Layer 6 of a small transformer language model trained on English Wikipedia (9 layers, counted from 0, width 128). Numbers have three digits each and are written without spaces.
A neuron's activation on a vector x is GELU(gate . x) times (in . x), where the dot is the dot product.
The model reads these tokens: " most" " nov" "els" "," " D" "ort" "m" "und" "er" "'s" " team" " earn" " only" " small" " am" "oun" "ts" " of"

The vector x that enters this layer's MLP at each token. A number n stands for (n - 500) times 0.0065.
0 " most": 755640528695416510610348401520579334516597464450426655349476341434711630589367493411746347547587437221353287669507690623670272416503518461520627502398805514534552427371383575526585597403411589467234310586536673447539875337420754460255448567353556621365466689653697601629680386500401579651633516560784405433685601791491616343574680636510461388738775450563261555583380435508426543533370
1 " nov": 572632482292647670704596300463653638890519307429497355558614313623485367536776447489593595511718759409260448407593686728654303393710700354296444474556738609324470552581382423520212457420751263492326599699541627619810625314698504311588492507399591510492323512571534717468480412685562537582418433538422230600484599363451541515519506555461730407643718685442356463496345529338405399720546
2 "els": 671708415480625820521431554726565627732541530295443627583443528356354449527742353399341302515573592513453429432572371710357511409667648342244422438521610267603440524496616406703115377313419331484314715797480577542747700389579722342345354431440505429683349620437362546547610355530681776662649327469464294349543528638504554402330521392404525382559759820464551373487580263561378451595542
3 ",": 928514693505485617533526439700592538555673600588502598484447492282439566559605400465470530592616782312312426563478373720609301476420554406530516351432765447421667333710503553565209157361492367454402593507431458432933689444619674570326427459379439552630507738335327517476534426645518641594436464451450239545499521775512589531354552473395545310532751695487349456635379598538339453749743
4 " D": 600744450603829599705248334688537506914727393377531605344538514463687322604799288374554367493652671636400534288397444719425492514429469339487446450502710460354671534628586610443061340237524643584418527441463362516715618285509566317413597618312564398503575672466534721606537529716485557656556198435383293695474449621508602508497564567412626635398519585655473526517452824326359439566340
5 "ort": 484801382606753570617540299684425392804619502397401589600560637587579222372776520620347352460529300725318385718558259479390490468304589289530262284511416542334484575546641609492357163618443482367692600747373540663482440285548420649463556390603438265501502722372524674433446688526435445479515267155528398685474550393575459180391502493699385446497756397473321707742477518398558464688708
6 "m": 456686395597682500549528512546460778673386441587424386724788640483592338422894397372589296635378359479333259029531249629498468409344672283505538530550218434474486597607441527618727427533400426293433211611421509570492358552629645411576539398376672268474789446705378535553560457578597353550266203275520402531674587522385419129517527397470588381496427582410364427599225546510501643775436
7 "und": 687699672726757541506476585780614874742385591507247607632549735511470646731680225632567502378481587592291646022394110571552675295434783505586381395675518517601405409556649596596308472405489531307560500608524613494507449409528334362492633479514544325492664515551478617379716224516449349425302361450535495329311412676429518215700470472562470441523627391413390563397285404539456491683624
8 "er": 608787609569727799430628471764680473749463457394373531646365909533494385680673523509521336566498726531427436485533326471464499356493453400393578613400450391334400428602572496587307556347408529157384608606337496496828643541628516273525323337590552500735700417560188644506585407364537325496443268521406522359539692731396612129464510327654372496492488604522581394654218477626535644767574
9 "'s": 838628492483626662563558455671507483643464596422492709526543672501434484510717338618387256328477625378408611597756319686616455159646605395484575596473560306289462378697509579525305400397536478183412610690365520427683696449487349284389543539548558489494635549364426340558521479564677454533432236450391306713511656919265645621441665472530636309594551666533326516603363488620563410736356
10 " team": 649591641540449771733438102699445669834419374299365492550391666288482502635559482520315458641681569438375497666633237613477488372570711625196591363550738371398504639685534519386170132369464503251406472547585807570843693386626510414406571453501576479436447532426381617346590512443697585473278312289664395648592548699441533533436581411505404338643594687514394407653504351502406399580342
11 " earn": 595470428622426596594523606832808653679686434516480152367616634243567401600683374716261366780501505497349563542500301666459455494398496532278547531587555373550619445667605501565234263299710367394189565597404683457803725480588807434667505530559359488598400549506344634275586385597548459579357327486330386661768661492512533485401623486504311418775573562626352541660463469396481460494323
12 " only": 540692492614447546494518639719556501705413508220449407299660553253631353620359291614475525741482695475318384665696370810393461490392516369256513590555649428513401260666342587577326168268434495257512563615498603371822601421367586383483475371492272585503487488522492806473493508624695743591421237525479606464692463752528448347340558573538569348677804654634455254584406290398487570612409
13 " small": 730625427604520666519369457741463628752544575294479454346601567353434467607701536683475425581491806363369374666496184768696546554497280447197579416522712511246583385724508450599113380195552466346611619489365603425717656556555450477503611544239370590695376618489404822665705171536520342515352526438412512543506548719653379351397599586375418551781631534553610566566536385431517438580497
14 " am": 660609498543625475582366375881600608584680389234523457624663661383534640784742594539494707803476563512410463531488124423589504526124449533317596431624585525287544687379408621347299505403573458379406518371335550440782352341595447408690726600214370547401558613467467569771493535501316541542503500500274496791584619431230537578543594474373441280727520841517435336633449316320610584556411
15 "oun": 881686449448537373673558397712683711471567526312474410475559618415707340641607824635681555503672686614474450336509645606569607288487684405605502646664599372357607557591567386728244646537527611285552526579496513400490541403655628599359577485630386411290527538536301873534552326467378497335454535604480629404601563550398208598363590718400478425699724351685599298425801481350625734403395
16 "ts": 672743402469596698422625413683598626744608547252521448494594717315524527669728353353330429400585650614333305462679154853481398686499725454278555474572505420476440639642450503670264523357491373299444451759572433339838529350522684322327525402464478511565413612481185654528654379416499765573647230628458309327621513634544570367475360367339312359608601635661535327345445494423464524553557
17 " of": 886664573415563501524600400617434446596539511236444420415553598422524523497575192619366260549446813446367422807618259681457438484566579539427535479426611494254685398622376710483338284349466326437362638448464626397856656421566392519285438636354369650549576694621352405394480468454528635512473414379434221505372792930454619445586547444426605418635642547582524447603377404633327456628528

Each question shows the input weights of one neuron of the MLP. A number n stands for (n - 500) times 0.003.

n508 gate: 444386383542344554431448397547513500533413461470383497436418605401454536559393575490546585472587456449391528313638402464443418485544482479549527547482457407423616552586394552606522512439352406525411552404485639549459426448561542477649561508453373657436393445457401382466538376671526384547458602594672484541525450458378281495448556593435403433492416381437515665515646550543334431276510
n508 in: 443475492275646409475457584338466492490601524358554539445274533446432488550468462571591471575477455396561546483519565445484563538542526529587480457598706414379500439637505716521637371468456495526394605430581543608550526522466542513328495479492436487570510701371396459328461419476597516495587567623518532410652556578395473439532595500318399398487497389319573522472594382673468475395448
Its three highest activations, in order, are on tokens 10 " team", 15 "oun", 6 "m"

n640 gate: 581413550600257729512427462477436497367383594622344637555670644571497582574508503594563511505479513598611411440469592578448415556447492400492521528470581646511470319465621558574489635534416336607494459503336385232539511538473486425717469497542432541527424450462486709390416539528492549608533461373343467539543511429539447422558589453575497563547342356606401566473582582429669513552374
n640 in: 514461406280421422425473529548447491538436400438723544523520500589503399450486656594643433486587453570597477508591526432369483500420424547316531411428290485320488600607371618407551495500379624540231564472727458591547390359430541486404512527394623377552471228514312693620580465458579494476465412543555588445503574494385587512379624444368497358657613347539731553455497605467424497430564
On which token does it fire most, and how strongly? 8 "er", at about 1.4

n559 gate: 337605609529488548532469452597376367720356500517441437467518392396620458476557541734725464491599434659479509602463550506611572532476506583397606571485334557325614436473621379455555508460530549435436560569665494473320643437476464582607312463461528577560413360488381579432402518426337536375415449565541585261544677356612583539351521512491469452238541509479494497541653481761340465509257
n559 in: 395603369427577523414340483540339530526440466787521207596448412626326456537367399658510443586393439713537572506689412493547457487524681524564462619451612363548593456566654581383455314356702365627483356413530561631449536423610601444448384436554517402633500470513493630497618597613396487439747570664487810413704622407530480402324615399540568503430500524772339532458556596521534372236410
Which token does this neuron like most? 11 " earn"

n307 gate: 389451452489526485487494651495491518260420566351644473359460517632447472669553422348515309620580251438494494629563476488470657555635476410301486612679544447537313482523550599521615497250415611430334580520494461551624688541426608544529479422437482395409368482366650592348363557600449627491416739552395377639666494452566500518398412530593416435500556491542568596586468558561348480527438
n307 in: 481446336521666484614459509618437713522431446570345547491457506472412500168533518601340576447452632135735543550443483639337494466472446385343700548580466397564534487410475551368355503416441497414516484479453551516346602384463462429370246411576580562553466452546568576336565519593409597693592613485651453415549548425686804661433676560484513594441595554414415485585403449393547455491522
Its three highest activations, in order, are on tokens 2 "els", 11 " earn", 12 " only"

n425 gate: 221544751384433461252655415494439451497530666479469473569479382428390722324428343347533402401612593467414390532586594469512454548491521305509546512452434333488555491668369408491471480581612466497528372596430488482512470529452457613462631398233434643325443617545464547453356576628396373543408350569703417466318460439577447347512389424659463452488522540565652573356482406418573564451388
n425 in: 408627571543441484469614423583461474316602419419503766366441565367551635407424459542490332653447595452669324733721452387529317644318597562693390448525544401578583441510500539500484458312630523509520506445506303465524529659388267566540559594490490569570618578402564709592370487467223580373591491333554549548364464614578444438520481365374500478433392529474490699627605348480610645539276
Which token does this neuron like most? 17 " of"

n422 gate: 442468435444408561481576554491588456602416581465580390528570530497467452513454472420556616523438306188367503442477629459587526548508379456490493547566454549408392607437567521570363545452503435555537495544469629503583551654457482470448508380292542434533605604366533610603535399547469662310404558604475536548366638409673466562300604575549385310593403495492482461505510532497495493577423
n422 in: 494480584635603247478385347372497558486362450464452408468483517346442481396440483512488564463550367310254460451415480319659396390590462500436596362520580471553491515643488343593545379321563649534468529414592482625391480521552459308553550629558423597503517585574617342411548355470515540561556418489563529481571515702355402579439454445573450488566576375691514616349549420527299333506664
On which token does it fire most, and how strongly? 13 " small", at about 9.5

n358 gate: 405407482408471476610567326348485338363455397549615341449602517503461559398517412564329696494445448410491341659643474551482437526467660677404534549352462461645533549414398476338456439617494497432384464324563531509349548437431576447332362406533451600440381473568414588478464642555373641424518417379367524522326479477367666461488432500512485255362761433543533489410375679481440491783509
n358 in: 387603507636448390546446496559536275557433399621636365589545601535514748457530340460457522458600691607533490584410563827407532559439238594500357496426507625448404431253632611700493447614458579388402622510372628407601511447692392423383376569507163598429263601704645566654166496317349504406489666370518460704535489592443460648399507314543279429500534601391679670424440496504496641489464
On which token does it fire most, and how strongly? 17 " of", at about 22

n605 gate: 593564607393529470487562600327345382587569583494547291614418429626182548336359600427512415485485451563494755503466577524479388544442372432388471503596327403599506610703564540479456609385578347479500585363464494570477509430446701518497506478521609497506536469590539435519363631488388515387515517339595497330449334430555262552420494676588543409427735591583503428459500484610375381272630
n605 in: 473345583644510354489430674412448534554656414308585500734414467534254426483351517503510418503391520422573534468510527483476568654369380431497614671517517462460582652378387500726503715416669490701569575664616276655341713489575755533437794545459440429677660448439547633405513404532644486427583545507335438398436566543493336355420685459383562296466396589347431285715684437514428470421548
Its three highest activations, in order, are on tokens 2 "els", 5 "ort", 1 " nov"

n579 gate: 371520394483293627509636474312357503627561409520593584480528489512523587494508667547439564655461494462376480711471415477494497435523520385634431574489543599677529562500523553468466624608633438426376605623468571380720506420500538551556467704336488480347454435440494579473606672506401596579597503606537283617426636561383512521500437509661497549413183327444357611478541413614591564573572
n579 in: 472644350352582569384261449579535532478478657678605567535617303497414506548428417474671283418595330440628696500571472391402386624455408497500488477309506481479494397484471359513574465431597529336494478512389354545491563460484398556485484281641539622541516204369547336409616229588752456388391446503419622636594497515529442436667619465599651487446566580484567452641655637405360515672434
Which token does this neuron like most? 9 "'s"

n48 gate: 580730436488697521587439624500664530449389457427425593503564436524404523416451697594587688631389609623543459665470569382352491568427479534394448568446734642605419466536379600566532531457488637580463542532515337515412467430434676571372512460536540583488524216678497441361331627475512563600549514390414467461636381523391386591497363539546457578536598421466542799474494444503467572328257
n48 in: 288453671526490682470377479424444465527500545386482390270574742408573251441418281507545538462396342490318608539465537556648555530434556391368523549486265711707179378701535375469503433493702497581489607603434451649592534576596514612403553514591472252400709637589596631631422469681483507503402516548510535513571504543312489287584435375702293472379558583468476721470383418629639653531380
Which token does this neuron like most? 12 " only"

n86 gate: 394626515583271506466645340548582532532503412517458541491539545497599443611676509485433623468475344567385340473421528447427509449559713609462567547379552657413590577647564400174658500506480512543541503531413396392550408497465309457562470403509476429549448432509607514521434342545433520465574503577663547440417774506564327359362380532541450561404479570328354608435439551696395690433546
n86 in: 503406586424656612530382463534577488609330491612301445503698349446366646436488435712314515494397488503515602555438575466295314485599549500497442366633575375453683540575448272390420520393524386661292531579622388672439403590406478536347491509334560353552530457506467500635404589700396518395540404365566491517548435439552437599574509365392491384305526232544503462662460487412451459531427
Which token does this neuron like most? 5 "ort"

n463 gate: 439717479571247277449467648519631438482379428632595698500523526547361461453368437440509616462546633509446526709419458688524488448536527341547494578313538559672376629474393688536317508558523506575554438543559612687522377634550503491412461692390485433338482539462494474415517366588536559270491466552500649428526527446518573604482494378431743409355565464491521446454471564540568631441335
n463 in: 510516681615647545535487441593382461210393444368483699532551604364536494448546519474500543558421466438483548639460434543630500465434497686520419387571513507456193441432337562334213579487416339554695565641539610566386484524409645404588433550362517423426723341368626494634510503550523591441593624330513618540728556431598377372437394395309596581350572503311500413506468688571713638608341
Which token does this neuron like most? 12 " only"

n169 gate: 487426401409587631247462526415548418487484385436478489489559585411563644431387495428497370450615366447497453507548509532600577329588548379221316592458620479513526666516368649508444468505566607565401468332584646519487497520476641459503481462436500477547374465474387431666539476473524482492497568521492607515245503525505438588529378458548449308468591700600426404444511573467521530505413
n169 in: 458462488399369383484331497497506597407503463424606545599641500464663778497511512323476606596570506614546565417381335390678597388479418303527468660464560663573322500351533500479494430481284656515543524364494667454483536210428570524512577463512671432539338371530491474385566615587706566463500537464432430511604469593463562531573467461588439509322462667657409460261524335409473564679521
On which token does it fire most, and how strongly? 14 " am", at about 8.6

n556 gate: 373406526451547506528698428561546434469386445553686609386420653452537352408470503364620342557450380517520618422514588344534451441405641416621549520641452557481494419494394402503614524603486650536474612538346412371546636639645572517475477311578708520398457323469458581547390793488500674567532427593410509452365541612500494578436452652713329551577629566456577505530628400509491511506423
n556 in: 506385467633529645650491253473629658515515518558469539352439402659521480467689567587351368356612571476443337635428655317556610634533321518566398500438529518468592440650512305518609522531426413552443473423464421470441574556627485544509442394614445491290456482532506535528632503552392595575548466366746656483421494768503436485684356509704509441592509596476542500463666531595332511500488
On which token does it fire most, and how strongly? 15 "oun", at about 5.1

n492 gate: 478370519445327526438435474521510468312391390621503596644534475331387349542476569296564368615363350535542525509575687574510757660500251624516570454478494542441420305417513494468596557407567474453200603337551470468731433612487620472376474497620437525497663607380557394728522439233552391510562360358516374521500510395471595562529399458484399558622614591529332482612689500430523457777500
n492 in: 467684412535301543586718436432537507583570348600555507470584649414540600507513412348573382431578835443541582424355500510420407497183597425507608670398418477471380767500436456547655562648285544552670463487467473513763526718500483585519438493487383484493520331526427529531487466640460390632456680480480331541339547663668678429466441456507507610226395500534346439590427497732557670503294
Which token does this neuron like most? 8 "er"

n584 gate: 585487313505529453449627486423525558525541478602466497552341632516359718553566478659503570420666587597573337482601649508265553611492614570522606460618585353532384461300489497503393479474478550654492536471591661670327363374384472435508472503371398486607456430312478584466454389392620464618492671516516564459495430606570474603489533628578584428511433514407558516347478531491405487622470
n584 in: 387440572370542685567538438517484478448651447449621389522689482512500355289497452459429615353524467660447418377334511500559512482459556472460358434549396676560472374509596472463506727452356513367566413598512472404479641595287556670267325355491630470478417368506472593430662568471587726475459568433213319572564415601310601534578265379644600515546565475516519527557472408484578488388648
On which token does it fire most, and how strongly? 2 "els", at about 6.6

n347 gate: 456492539327428387597426536548484570582446387422535676456505435567482663638628417563572531554375465482508375485474470497477539538547490745271371450451569484330588487408570508388445421508503552358497552512420455570424513525557526556457354558497527559559485595503587366433641576593492443466587453668684563379510455396463439513474406503631794523523383516484601542518585460524375592609513
n347 in: 426495567413417643663356613508561470410390645430543450440527497495464573561660549531693442582545466486402451607620463497475412641670483407442642506574549525350400366495395687409441459503560545497492226495367342836356563515544525592444398638455551446558473520508516551568481514636567417517405429584650492559612435489494449559438448517363520550511465489348572577455596426720500465361569
Its three highest activations, in order, are on tokens 13 " small", 1 " nov", 10 " team"

n229 gate: 604421774419612491610491593573447474454558556444488652465401395382412522424486440585456541555376383544639469539612551641628643531462453476562586548494575497483494524552468506564492576458535603429542488351401500664481598368480597346528413485527596701703442506699700409491543462449673561580550544577356547391517627506835521403482520623547464384228396465444658433379544332621579478611558
n229 in: 646342507503557529395607621449414575468614421449534598341548392458516589251506494543611362523452444340473365522662480467484592561679444277411547500390436487430425649471520493497516527480545649433576651453735507609453341369493744442402560713540537622471728490484698592402532375376401654335268481542394520583429616547879477559566419562477517790294428612550589459589656446598559541582647
Which token does this neuron like most? 13 " small"

n399 gate: 497411407549539323324468445550572494438414439586574417631403650409454449552497483543592431588517412397433582473581548480577423405462434369339516389506401520539466605395474538348678465349409483666421526464420468670527497651540266570539509439436597624340543294387358514618520437615589351515660486706379494344480643481529544430427571468396395423534431384389434495433169618515416445523489
n399 in: 625521353645344557370474405401628440679446535521556554349315645579557527459428444532376360528491539345208618530532413442567462404542647348506576519440422557454544532472621510357439488399374465624532484537373617663428619554513385540619432510545529553396226497553538293565466423445675516327352464509503433494581745582673289458471409283478510297484447599342583670540645356464644607631345
Which token does this neuron like most? 8 "er"

n599 gate: 500503430310325491550491592527665413591632363461440480592447534343370600630639537721520570560550472606529514541398447599618402497602558356520588524483540396419411678449503427500500537488320483418547509569635406741388543394471488712497408471529420466362405465426451449542349332497607379570503607509358465306614465506436456378474625494491406362520364337559613594458586435303279508454511
n599 in: 467340579629616554807671638514436618435569445593581620575474491342530353581477667509524600390468535509500544665442508203464317412585464543702405647556476542509708357500521615485547377537524503438466636578359380479511551192416397435390482537482475355366673534639464336503310476565503518597530489459595491537592512350382469600488444712412494476530532479552406500555512426575488656560590
Which token does this neuron like most? 15 "oun"

n91 gate: 421506439503588646500702520508396394372514451675405664434645455540454592543239587538380385449525577612485545467387604598489394528497549485425620547543520443556534317415546480583469628639531581629436405489242615483576417449566375466447497477491450393374631436528403234491517462582656414509416522441364529444475593368659618457631517437326506586402602465459566527583451568461624428736374
n91 in: 572473459437287277605458658430408570503484554613536459516485500409532447608431534341320541491476533478436630494494380420462595154449478391487578506516743405463560503569554733557549456298585692454702551527528474703398440513440596420433461474573386472271547369394509574653453516432602446516513656466267344515618526527427299580558702497535622664484639408484640419295598558709389436475547
On which token does it fire most, and how strongly? 9 "'s", at about 3.1

n434 gate: 550500500551514553415468554414364429388433417555474506407549481556540635313302517551531443581330478553497522511609694657475415677731489486724408610475419435388384374466579640358377492299472471406563407470531344287468447345525605583445541394471471628643419497428578514512614551517509610434500468414564683450633618397534422469454514616537549325466687437512562441445559546439474315517528
n434 in: 542667566484453536423410611636510516542802487680709422438433535503592613595543475503409546691601700728556503540391258579467790628427398543415637640410252742491562434468552431385509364433532480513576562497503413359429555621546576538465386493711279458360380454461629376490407434493769523556682590458391477534523467506563470398417474503490450464575541490350490434554396423486635811562529
On which token does it fire most, and how strongly? 12 " only", at about 23

n641 gate: 472483425549559505357562518330510472533556552456616309439485587439451701546456458343554474452409483487404580490647486505510434405657485547364456409470497536465260616482528420615545453513477435517526508520452503428510642546571662467498479536474461425462302332545404622537435531463598745324327573477550515536560627471510419626484485462562378396411463479529510566416576395545325377531475
n641 in: 394445506517359708481649695525632548556458579636688449631372480370368500449494462612288518384399663613567518647561566657524521594367425527551580381491521602590563645654527584473474364577441497515588500526602512428792509617518551679543531421443454435405553733565494346537591533561329479536552562562479711601509479363491607376585689584388549458497522422530563297607315497512422494479571
Its three highest activations, in order, are on tokens 16 "ts", 11 " earn", 12 " only"

n612 gate: 459503473443500500532579413406419524624488346436580581230404401364470573533429584304491545527610457345440456387488366515407640590434575424518600424494488336483623467571428253572512553546441497585455329543595305695390391509239491465586430552569469450405527527403479491558700545503488434376609676591471361567303682420464509361582394644590579500560675407734527586419631506540623503410610
n612 in: 720319471506420516483403484494650548626604494549434516547299698468490625554515506699573586468315506449381497458706494461672618428432519380487530786500641475408446345462462551513531338444639767382613446595424402433304308577348481525583588526433454644411570458381532454526644478464503259513516548422569497449481729357365634413384494468394707383468540481403618506475567471681593368312361
Which token does this neuron like most? 15 "oun"